Layer 3 of a small transformer language model trained on English Wikipedia (15 layers, counted from 0, width 96). Numbers have three digits each and are written without spaces.
A neuron adds its activation times its output weights to the MLP's output. To switch it off is to set its activation to zero at one token and run the rest of the model.

Output weights of the MLP neurons that the questions are about. A number n stands for (n - 500) times 0.00052.
n20: 479424637547422311500652355368415410491364700469517496702247705522546663392347452462635475536290316653605530618420681230637521597513492456465521470475424553398513588449333605441245613421426777687632668325349611581484737508319352054517310458644381416420492227720338810456651649492300418254
n26: 338385645524457512488327516351599357427321457408504549375469717529405575411418155453366428489658496269660735614529654750661524536412450558488600306500448335374399437580737421484484467290385469608368168451403651303889668313778447422698492250599565520488445597618570516566645484403533448390
n69: 573639566405416392661413543761590369553699544469151573332569739527463463607625580526399481369552384541608492504331478446466519657602449543573775534411511554352515325271338306619232458493644536530530412492423347322540430464523438363577545665369565425235441621691589481741477654361427157515
n123: 500555408530243318597461458572454640720655609739400511525709526515686464504579545634493342420340705493576312358377471583552407321323414374481581530438647585768680566537479518464654304428310507489651552428490504322479529419577318627511602518496585449559716356204710562447687526364379690699
n193: 524257546735705307504496563349523599451423512360385500574453508684500548438298454248422354814190726740588451609661476608508414492557318265508561397460480402473587379370473673404682380662496399569622838257564484578473516566551767384417423654520508751456234639533433576487623585350542196516
n205: 327342627376370532331551588529717457389277572627463330241449169387355308583199603424512330519641617561558370576521500538336504278716587605537581582560273422481380556431469613448384550310500469394338360483724649557426623601854538384512681621492692488343611575541450616399525346520862360308
n229: 676584653423369321660622422400625500338441529570262500323362356278441558243496461442447879611479808529457281642698417517602309525289361443367542586487260366698328554525261546695642349664639346694584573600492374746222475403574470351492517433584423383433545278543570321761517281504392385575
n238: 587652566417724592547489408465472661462612463395410492653794508450437577364427686573675426377725446396619560629313452779402451189336344696447769662633441453743511411467700360416530618449512672362556455531455417534479573624264481368558685463652532519581649438439508423577545396391306364562
n240: 544391507189643559476459318518268281525240455316557482527558482634619736525298289531500437477423507556475514507717632558394511563655514700529377436340461483456661660598581409403532629606442399461412696210579653564375507433518421479493608629419469567423479637615496576827568591548331557413
n242: 516463622840395363455476150513568664492496356299466273333609529483409665606402602529862492468388649713479454496596161410631445300370455435521538475244425673380462570550187521533636415528586625479404390272598439605556242472374491590594641579533637384342504557589746211474199550622277453401
n257: 720445539462480542541451544583460447692458753570339267484139738570471537654541689471557084536554395555387344554280750241466525571462594500607428620387710233569822513609391354612367423336452338584542380366433451657383331725614673430611504198337565588408599582371530604396688260541431487604
n302: 828736619633393395326323513605504362587386436483739241617229463630253335550432575399594398554718363349525541472555593605332627512443452441347386517161553386758434581374637343307321563492348382655565459345249567488492636500559374452540545520756295354545476532728698351390417598591479616544
n309: 292596407725309408583448688445538685486604514567413507510686403777344384533374522250335418486620607493695493504395716397248561422450472433493668515634614355575649390425428585257329595444548404324468485552470358529558493623690592640472614628461590443479616570318592507434710407549698533349
n343: 600625630279614650607322249489486703586526547542530704489560485500602504620615489482805504545201578353553563405762274496411456240511392557845371552427511521429372431474458522369489451651390620470581433329397693507493619514634591551554621636375561353544511381376447551454634559622474347224
n355: 528672500726432427436611517717355517587397516401504420527496546339826236450512655520935307387154354710720669471435467580297748259409428662508529354297250488563672374475401451524559244416436441545442437606454480496587250492414416431600353586643508541709504649487449431356629673368374529480
n367: 456617488492489368684427700524583428604272436413396469554441822551640549492433527496314379554590821622387401538424432504672450474500415028782527400530428500445411613576573361463469383319547325630466357586465596416449463271619434455596345557379566655424437563914555526453554717622442596493

Each question names a token from some text and the token that comes next. It shows the activations a of the neurons there, in the order above. A number n stands for (n - 500) times 0.021.

Then comes g, the gradient of the next token's log-probability with respect to the MLP's output, scaled to length 1. A neuron's effect is roughly proportional to its activation times (output weights . g). A number n stands for (n - 500) times 0.00097.

" by", then " that"
a: 551790506264499480487513556507500500500548882492
g: 522279440361385467538554617628573370462632540315605536515417598693430588445226458371499465395487437348530310356529515532373422441574543475588596627520681641496565454513576332406444521465476710496457400396635507381658300359500348718622563488599454322582518574515282504459478520330540430492
Which neuron, switched off, lowers the next token's probability most? n26

").", then "\n"
a: 497848508543509498384501564494494510515727885491
g: 558423368449620439504465360710558374487373458262674724580573639291455408482547398481532553498483389374567466557533524417587706322486514596547519342577464534382453511362616480163481546522544479572441486483474480473426432362731605473586659507442354601526471299442435381707573626512562492666
Which two neurons, each switched off alone, lower its probability most, in order? n26, n343

" and", then " re"
a: 785548492324500497557420522497502506500505498488
g: 415314568394454607621461533586450523484456301200380609446253292528353482636558425521500600441613465495419406489585457348607472546370533472573424561585458695528672453373408522528571333405556361646601428522473666456600375428487476348456600193556547654381528474538580619509424588411568413339
Which neuron, switched off, lowers the next token's probability most? n123

" b", then "ar"
a: 617510510406494517513361645502506498490572490506
g: 516528612248610424495523573493454490604478546332234601404480386386668534706420530344515657550492428502497595504454414550548646445514562521501338442424379810453579446529528431589419586512382413427403600445463380380533463433518552407406273410543542503596676652602403328617345523353397726652
Which neuron, switched off, lowers the next token's probability most? n240

"g", then "ian"
a: 498486501503504511499485495511494041490503659501
g: 447484608257441507635582434499457501622614396672532646311316548536433476573405492419437422630459476559527449500467590636757670587405488479310393513447530567491457482630398357615683435634622505469665659588391519337521489470391589470406633502350329480496599497362579585684438226693574479510
Which neuron, switched off, lowers the next token's probability most? n302

"d", then "y"
a: 516503500495500482495452501356500489482500496501
g: 397716696555458568382467397417472414412410685538385577495422569494618479584385484357493568676492568434599483590396470489419381381428462594600517598646598446496604641578651586337220142435446515621567522470465551387460636584513483585364562308387696523665397405399490538554544530637512668479
Which neuron, switched off, lowers the next token's probability most? n242

"ach", then " who"
a: 478586595501506504503495498367646500513513488473
g: 518501440569470572555440528425542391609402628449115600477511560423365581423420582499443599432484596494434578508463539422506461725372621446331401646583516305652673544505267372511290549474243482249459357409641554452626369501386512418482623549589444374475697410534515480525424567591467524572
Which neuron, switched off, lowers the next token's probability most? n257

" al", then "th"
a: 500534506493500498498501966506501499501630500490
g: 481451718616279404638425432479697826438583677486573495513510455544692475541368459470593447653463475461375585437475562364331535496485553696509513340354611466564472458623472433587355413546465331479665343611533509475417664690399410462481306535442537535531572492571643317487578440490624639330
Which neuron, switched off, lowers the next token's probability most? n343

"\n", then "F"
a: 504494512473499499620507493505497508504491402505
g: 433691455292468502567433496466802364530550397377583499506421465369568560379542535641488396631525426409666527610483582548533664341623550409531500505403499599600567537540524485639373975398527476453383463342519647428484521676320454618444493597534438410308528454485402557494418516462394599406
Which neuron, switched off, raises the next token's probability most? n229

"vel", then "s,"
a: 497493466546477270450497501498541502501806501481
g: 462587424627416391406344511463407702430174491229503490500641434592360467515471502406543282397465486494409456415544333390384645545415453487357563495428643661383483482605560407518506461474401675286408643457597408466545398383431454334475355621420446601546371392587503459702485541484456589730
Which neuron, switched off, lowers the next token's probability most? n205

" the", then " A"
a: 504578500448500532503496545500337499521372422496
g: 562626375638512549392497366444484416755573535409480469487500548216467520546406481615440701530446558343533396625601523438412424591411413488422455406580693520645528308388516582353575555524480487474492668570581432607364707452230612392477282391430408296545348354518545410578632543655408520550
Which neuron, switched off, lowers the next token's probability most? n257

"ut", then "om"
a: 485502516501495467243499501498638505574500492500
g: 413335382618536530707217503476498430443488525650366535572426552479457508637607520473681491566493565363465535675496511359397539529296490675637667511556565498306539394511395470401652701318516514383522437376489551509545347238474315458596377577392302612557381466520481466397463558512561283416
Which neuron, switched off, lowers the next token's probability most? n229

"u", then "ly"
a: 504501498508499500511496498489431497476501517600
g: 449450340223477406466501618558584288384555512449445406341424502490686535586444371559502324562615464571411576398610398386484532378442225459802395399579386482428606423531458565617476383603549539452560538608505363346486562398359450359582683568693414606339306510526333492491561525561450601497
Which neuron, switched off, lowers the next token's probability most? n367

"re", then "ak"
a: 501500521499499499802560500496519498485501496497
g: 486464591521578701554540371442266451319390584442336593565480577342594513591314535648513664555699470517364550417391756502465672603488528530524503683609760513583292575552514559345393339421427492465438355546502463563580347527516681478641643510699461501557544586550503442491577534492515280461
Which neuron, switched off, raises the next token's probability most? n229

"le", then "ge"
a: 502502479505500478500498497494498491501604488492
g: 604502524339564617382713526404659708508409478477306782527450536330230548438444317494571508587524689604508440422565441546684438472468351390340483417706410599603345401319463481522567464551413482520496612426658525423641539433640408393572615404386402450467502516655496372433457446579348456539
Which neuron, switched off, lowers the next token's probability most? n343

" De", then "vel"
a: 495528501492516544499515908497521512485506498500
g: 499360582583554386820474432601410384374404454363446377555595395609461581551405577491489568522551458664537504682446556435203560683538579580534552659404487456455373567829434473712457643436352376397492346395461580462323536521604414472371628493581637543550581508567619515441360455380588503465
Which neuron, switched off, lowers the next token's probability most? n240

"at", then "ical"
a: 495494497509438340486488499490475502497489497499
g: 334663522409381520625595310640274614442507567467476487403500572403559433508599530534524548533524667533554302527609529453508247493679331575667387264459596467346484486541674248603583327595332620651589554484471461576600702540450527412462403536586334533412441695532530546572470501484542396387
Which neuron, switched off, raises the next token's probability most? n193

"ay", then "-"
a: 507500498502505499497606523500489485501682534497
g: 492545460408431445625302429449450519600450510673733440472510430671467379581479540538622501592507407424474382499493431455372414548426408305423595790593620405501441483379345491393376366581421406484396672770470438528683471540527475401444225546387503616621612476581646530297477556478676337581
Which neuron, switched off, lowers the next token's probability most? n343

" the", then " World"
a: 525571499460500617499456545500369496506271398500
g: 592551575558499583348598551585620576666435361388603416647368511557536471580462453576481428584455710467648443498492735572378669386457501303422511503673681465559390451395723610459502693349484498413309486402404481560506406492336586532379571589382365379392442462597560295611583648548462580741
Which neuron, switched off, raises the next token's probability most? n205

"ational", then " team"
a: 498501496502498506474500500497493496500500489499
g: 608351421475607441560576518450513423551441438374367480554494312416453578465290374745518747449443666490543549461566464463696572492539292540178436394611654465673349403586365576494750502564406464550693466601496571466439558359519566310471490455554380426489462519556396420506612651488407657438
Which neuron, switched off, raises the next token's probability most? n229

"|", then " P"
a: 407500504255500586504540500505501405500501549500
g: 373599657223576714484461434488668349187478346495630516485574497578460439477427544566528536494443512530282444407586533479342403429522651390499365450431463535397433499541666473531461615482563536409530427382513345501471569424511408349456492415473582582580607355477345182512620204336532475489
Which neuron, switched off, raises the next token's probability most? n355

".", then " F"
a: 671523504520499442500474577499496504505536517806
g: 342328409429702501456479569349638553233482565332452396604622577235459424612600394725508439476419422427736395555393595576350688510476530603465435504473633673359522395493400581466300600448715564491518600502350653496387555491364407523504534438450426519406384492523593437388420533575423550618
Which neuron, switched off, raises the next token's probability most? n367

"en", then "'s"
a: 607503514507438508467501500495493502490496672499
g: 516369372403533447409487483509645274453715494371326513543647216330510579407443475629562425491486544472534605585486440459503618354627417254455542482627507577701536504290552578553346568439455521525645344335572425382506467477475454601480440506478422440544633471535187426473570758341532503423
Which neuron, switched off, lowers the next token's probability most? n355

"h", then "um"
a: 490498934489501504489500500501501500506501500522
g: 591541507570455377571507511484387437600657467482526442440577455567524448518513600367417609564504511535531587355459527395539481649487478896718390555445485660688427745537609531345593460581524459547477381407560437541643496503218641333520652361505427381538638728486522476650530636401511273461
Which neuron, switched off, lowers the next token's probability most? n69

" v", then "it"
a: 543537485466483496508499786496492503359512493489
g: 487329624497573550456641526464478463450351299640406702304519642377678641468666585436559714383489335603422478570529462468521441459561712319395431500412469509556423484796498539492450264651577446553373499440421394419715527594361535473623272543388420421534440440440562590503470378396503521485
Which neuron, switched off, lowers the next token's probability most? n309

"ost", then " of"
a: 488498596506123496481517506486470505496512498497
g: 479475508371516606358429547438406618498669441662431557376683513464455630666510382750523438479524490482567451478507586521488496670353508661645618511628582461544490340601547402474565670420534557342415252500505557421487520603291648376337396752628460366572550488401662407474548714289508416562
Which neuron, switched off, lowers the next token's probability most? n193

" a", then " G"
a: 499503501490500497500465582496142495504492504500
g: 490547540725546546562553393441488357528496599524518628556356509280387585474500487665463637533537616394519524549348315459474558534293469287422474505393547441712391485421500353376479580469583639524520724438512547687353398427361325429299634433376450639457403465504481377516599593725359452717
Which neuron, switched off, lowers the next token's probability most? n257

"ed", then " by"
a: 508503482506495499500530503500492296498495497499
g: 609463401630629592520390560506384897521517585509152582569365558423473419587453552570432543385469560416513641456537481552484520570360440359361352638622528703602453504338541552471413357444495534446452510330436429570538413341447314541425439586555595658321379526458411457453525572408625276471
Which neuron, switched off, lowers the next token's probability most? n302

" in", then "v"
a: 508572501471500494486480626498445499494500495497
g: 505471511380580520542496641416602321661482583506488721526511251580445358487485563632490453301546395504453619539472527462427648204627591561575629367473589438394476638677581477567331600349502697463483380526481473358658618656336300533493526392565454469580410546549449457555592242415497650412
Which neuron, switched off, lowers the next token's probability most? n26

" sup", then "p"
a: 593506501504483437461435513508507498281506572503
g: 529520508477459505485431427656534820417527356377540601493619547472554572638809480233575435489523504389499465317300657488614587494370581545472469452550568618530623468491641494663352725372396536570567359427388479479548327417496426251539477580359623542605570481480401407492612374334452449503
Which neuron, switched off, lowers the next token's probability most? n205

"ity", then " f"
a: 514484564522459503518630493461423498502498610572
g: 403437637572594497544406599625435378255259665481497556584567550574622596300310424532343504278553457569647577537447510540597402298399430397456470583398437345577476530657447401550506308575338455506363680479602479522568397564712404555558477367457631563593414496334466485493331575386456305454
Which neuron, switched off, lowers the next token's probability most? n355

" and", then " le"
a: 623549532353500500624369555497500513501503517494
g: 404308399704479553543455514291542312339555324460503486591618410531436576446499358541454455463375504343508422554454515490304423373350532421492432455509392509434480530205206456565687428652621656568462486481357462619560513424360524492543573404439596421569563234545393453411420436297362441607
Which neuron, switched off, lowers the next token's probability most? n229